Layer 17 of a small transformer language model trained on English Wikipedia (25 layers, counted from 0, width 64).
A neuron adds its activation times its output weights to the MLP's output. To switch it off is to set its activation to zero at one token and run the rest of the model.

Output weights of the MLP neurons that the questions are about. A number n stands for n times 0.0037.
n20: 14 19 -61 -1 3 -23 15 -7 -48 77 -41 -14 -19 -21 15 27 -49 21 -4 47 23 -7 11 16 -29 36 -16 0 3 19 -29 2 -9 33 -18 -29 -6 29 -20 77 -19 34 -18 61 13 27 -39 -8 25 -8 14 21 10 20 -39 -15 -9 3 -29 -47 1 -52 34 -56
n21: -34 -9 3 8 -38 -30 -18 -51 7 37 11 1 -12 1 36 -1 -22 26 -27 -34 -13 -6 -30 15 9 -19 -20 32 15 -14 8 2 -32 4 9 33 9 13 59 34 -59 10 14 8 3 24 5 24 -24 23 -18 -16 8 -12 4 5 8 32 29 -16 4 -11 -8 27
n36: -3 -35 -5 -12 3 -17 -33 -6 -6 17 -44 55 2 32 -18 -17 63 -6 -28 -27 4 -35 4 52 -22 -12 7 80 -18 -44 8 -70 -19 14 -35 -2 12 -7 2 0 -9 14 22 14 29 -12 -29 6 -18 36 36 28 -3 -21 30 8 -39 -1 -13 -3 -37 51 52 -12
n37: -17 28 27 -23 8 -44 -24 -4 3 61 -27 -10 41 52 6 -28 -28 -14 -8 -22 11 -17 -23 43 -41 20 -45 38 9 -47 -3 -21 1 -22 -2 16 -16 -13 49 95 55 28 -24 -1 19 -33 34 -24 36 -31 -8 -15 -36 10 47 8 -17 31 -45 -5 -74 -34 68 11
n43: 4 11 -4 50 -10 -25 18 0 -16 12 -61 57 13 -11 -27 -44 -18 -28 -31 -21 36 -53 -46 14 -1 -7 -7 -22 -60 -25 50 -26 18 75 -25 44 85 11 38 7 34 -22 29 -20 17 -48 17 23 18 21 54 12 -54 -1 -37 -29 9 17 5 -62 -5 24 -12 14
n51: 30 31 -15 29 -37 49 -17 4 59 -10 33 2 -25 7 -21 -20 -9 -11 -40 45 -52 14 1 -17 60 -43 -14 51 -17 -87 35 -8 90 32 -8 22 9 -38 -52 1 -55 4 13 -16 38 -3 -53 33 26 -4 67 9 46 -44 -45 22 11 -6 -39 11 -28 -72 3 10
n81: -13 -10 -26 -15 -5 -21 6 -5 41 78 46 -15 8 13 32 -16 -35 3 -11 -26 -8 -32 -21 -45 14 -12 23 -4 -17 62 42 -64 -16 28 81 -13 5 -10 -35 14 45 -17 -47 17 -48 7 14 -23 5 57 25 2 43 -32 22 10 -13 -43 -40 45 -21 -23 -9 -33
n95: -25 -20 31 43 20 7 22 -12 4 20 -9 -23 -22 13 49 16 -23 16 -18 -25 15 10 13 4 -15 -25 38 -13 20 39 17 -24 21 -18 -69 56 -13 9 -27 -21 -11 18 5 3 -35 12 40 -18 -9 6 -41 0 11 -4 -6 18 -23 6 -6 -22 -6 4 5 -3
n99: 0 -7 -24 33 -25 59 8 -17 58 -12 -17 40 -14 17 -19 1 31 -17 -7 1 -13 -18 33 -3 -24 -66 29 -9 9 -8 32 6 39 -19 -7 46 16 -37 6 11 -59 22 32 -43 10 25 6 14 -9 -62 -46 -27 13 28 26 -16 -45 -21 29 6 5 -52 1 72
n104: -32 -10 14 -50 -50 -34 44 -15 23 -76 -2 14 -22 -17 40 26 10 29 1 21 25 -1 7 47 41 46 8 -49 10 -40 -32 -6 33 -10 4 -24 8 17 1 -14 -36 -11 -18 -5 21 -7 0 -36 18 41 7 -14 -10 -64 12 37 -11 -12 -25 17 18 -6 -5 17
n116: 32 -14 28 41 43 37 -81 -7 22 21 37 -41 -36 53 -9 -18 -5 -44 -49 -33 -44 -60 12 34 3 3 6 17 16 46 -3 -62 5 0 55 3 -27 -33 -48 -5 19 13 25 55 44 22 -5 -27 0 10 48 -52 7 53 -16 -67 10 -37 6 6 -13 3 22 -9
n129: 39 -26 11 -13 27 -14 -29 11 51 -55 -14 5 18 0 -5 -70 8 -64 54 17 56 -43 -19 3 -57 5 46 28 -3 1 1 -28 36 26 32 -7 -19 -13 49 3 38 22 -45 -31 30 -1 20 13 -16 -22 -32 -19 33 7 -45 2 -10 -4 -56 50 -9 60 -33 -37
n147: 10 -3 -52 13 3 -67 -32 13 60 -1 11 -37 2 6 23 -9 61 8 -26 -4 -54 -26 8 7 -16 -9 -51 19 10 50 -30 -31 28 14 21 0 23 -23 26 6 41 20 -12 -41 -14 -27 4 12 7 50 71 26 54 -42 42 -56 21 6 -50 -23 -20 -5 11 -47
n180: 24 20 1 2 -5 -4 -39 -23 72 -10 0 -2 74 -5 4 -23 -43 53 21 -5 -1 -12 18 -30 -30 2 -13 -4 74 -45 2 -8 -18 30 33 -10 -3 -60 -6 44 -41 42 51 -4 27 50 -29 13 5 -54 21 7 -18 -37 -5 19 -17 -35 -31 -6 -5 -3 -68 38
n233: -18 -13 11 11 -11 41 6 -7 1 -43 -7 12 12 13 37 62 -6 -14 34 -56 0 21 -34 9 -13 17 -27 -34 11 9 -3 -35 -19 31 24 -4 -25 -26 4 5 14 21 -17 25 -48 45 3 6 -5 22 28 -33 39 -68 45 5 -40 54 2 -18 26 13 -38 -42

Each question names a token from some text and the token that comes next. It shows the activations a of the neurons there, in the order above. A number n stands for n times 0.03.

Then comes g, the gradient of the next token's log-probability with respect to the MLP's output, scaled to length 1. A neuron's effect is roughly proportional to its activation times (output weights . g). A number n stands for n times 0.005.

" S", then "k"
a: -1 -1 0 29 -4 -5 70 21 -5 2 -5 -2 -5 -5 -5
g: 20 10 -18 -24 -3 -12 53 -3 50 -30 26 -30 -12 9 41 -32 -7 18 -36 1 -49 -5 0 18 23 32 14 7 -4 39 -32 -56 35 0 12 22 3 1 -4 -19 38 -2 15 15 7 -12 -17 2 19 -30 -55 25 -13 -47 23 -18 -6 32 -45 1 11 -6 1 5
Switching off which neuron hurts the next token most? n81

"ner", then " "
a: -4 -4 0 0 -1 0 0 -1 -5 0 0 0 -3 24 -2
g: 33 33 7 -6 -15 14 29 -55 -22 39 36 -8 -17 -18 2 -10 -45 67 -2 -21 -12 -11 22 -13 -12 14 10 37 -16 9 15 7 -5 -3 -16 -21 -15 -37 4 -35 -22 10 -8 -1 -23 27 -44 -27 -10 11 36 -2 -37 55 12 7 -10 -28 -1 23 -12 17 55 7
Switching off which neuron hurts the next token most? n180

"r", then "z"
a: -5 0 0 2 -2 0 -3 -5 -6 -3 -5 7 26 0 -1
g: 36 10 1 -28 -6 26 47 -14 27 -17 -3 -30 13 43 29 -6 14 41 -11 -19 -21 22 9 -57 48 -19 25 6 -7 29 -16 8 -2 17 -8 -14 -21 24 4 -16 4 -28 -41 -17 -1 -76 -7 55 11 -12 7 0 -4 -7 -10 32 -8 11 3 -14 -56 8 -6 -8
Switching off which neuron hurts the next token most? n147

"d", then "ic"
a: -5 -1 0 -3 34 -5 -1 41 0 -6 -1 12 -5 -3 -3
g: -35 49 -49 -5 -32 39 14 41 13 35 26 2 10 22 -23 -28 14 14 16 6 12 -12 -17 16 -5 20 -25 23 27 -32 31 16 -16 -64 -16 -1 -9 -2 -31 4 5 -10 9 4 -6 4 40 -44 -31 1 -36 25 16 37 7 -12 -56 -2 -31 15 -9 26 2 -2
Which neuron, switched off, raises the next token's probability most? n43

"=", then "1"
a: 0 23 -3 55 6 -4 26 41 4 34 -1 -2 -3 -4 -2
g: -19 42 0 -2 -2 -29 10 -27 -19 -37 -24 11 4 -18 45 42 3 34 20 -5 9 36 45 -31 7 -14 12 -2 -10 -12 -4 52 -1 -16 -19 -8 31 22 12 -7 -29 -8 0 -37 -51 -9 15 40 -10 -15 12 -41 21 -47 -3 32 -1 -30 -9 34 10 34 -45 1
Switching off which neuron hurts the next token most? n104

" Le", then "s"
a: 0 -5 -6 -4 0 0 0 23 -6 18 0 0 0 57 -1
g: 36 -2 -2 -5 7 11 27 -23 0 31 -9 -33 -6 54 -33 26 6 -15 -13 -14 16 -16 38 2 38 4 -14 -81 -3 -6 6 -34 27 48 -4 9 2 -37 -2 12 4 3 6 -12 -60 9 -2 44 -4 -17 -19 2 -4 -27 -12 -13 -4 -4 29 10 3 25 -48 45
Which two neurons, each switched off alone, lower its probability most, in order? n180, n95

"c", then "ade"
a: 0 -4 0 -6 14 -6 -5 5 -6 -4 -1 24 28 -3 -3
g: -15 20 19 3 16 -42 -24 32 44 9 46 31 16 15 -49 -23 17 -39 -4 -7 -10 -19 -23 36 -10 -19 -1 -6 -28 7 4 19 12 -10 -13 16 -29 5 -19 34 -49 18 -27 25 -10 3 11 21 -17 7 -9 27 4 -3 -46 8 60 34 -20 -55 -12 9 -23 33
Switching off which neuron hurts the next token most? n129

"en", then " Sp"
a: -5 -5 -1 -1 -1 0 30 -2 20 -2 0 -5 -1 -1 -1
g: -6 36 5 -11 -9 -14 -34 32 -18 -18 15 -9 -9 28 -22 24 20 -18 3 -15 -5 20 9 -37 1 61 -10 -5 25 -24 24 -37 -55 5 -3 23 0 -6 -7 -16 13 -6 -10 -54 16 -45 21 14 -17 -4 23 -34 19 41 17 16 -38 -57 37 21 20 35 23 6
Switching off which neuron hurts the next token most? n20

"ch", then "a"
a: -4 -5 0 -5 -6 0 0 -5 0 -4 0 -2 -6 -3 -1
g: 33 23 -23 -26 6 -15 8 21 41 -2 10 3 -6 53 21 28 -13 2 -17 7 -3 -46 -30 25 15 40 40 -53 -8 20 -22 -41 -9 -19 30 2 -25 4 -12 -5 -64 28 2 -34 34 -17 6 -5 12 -10 -12 -3 -28 23 4 -1 48 30 -29 20 -7 -1 -36 -17
Switching off which neuron hurts the next token most? n43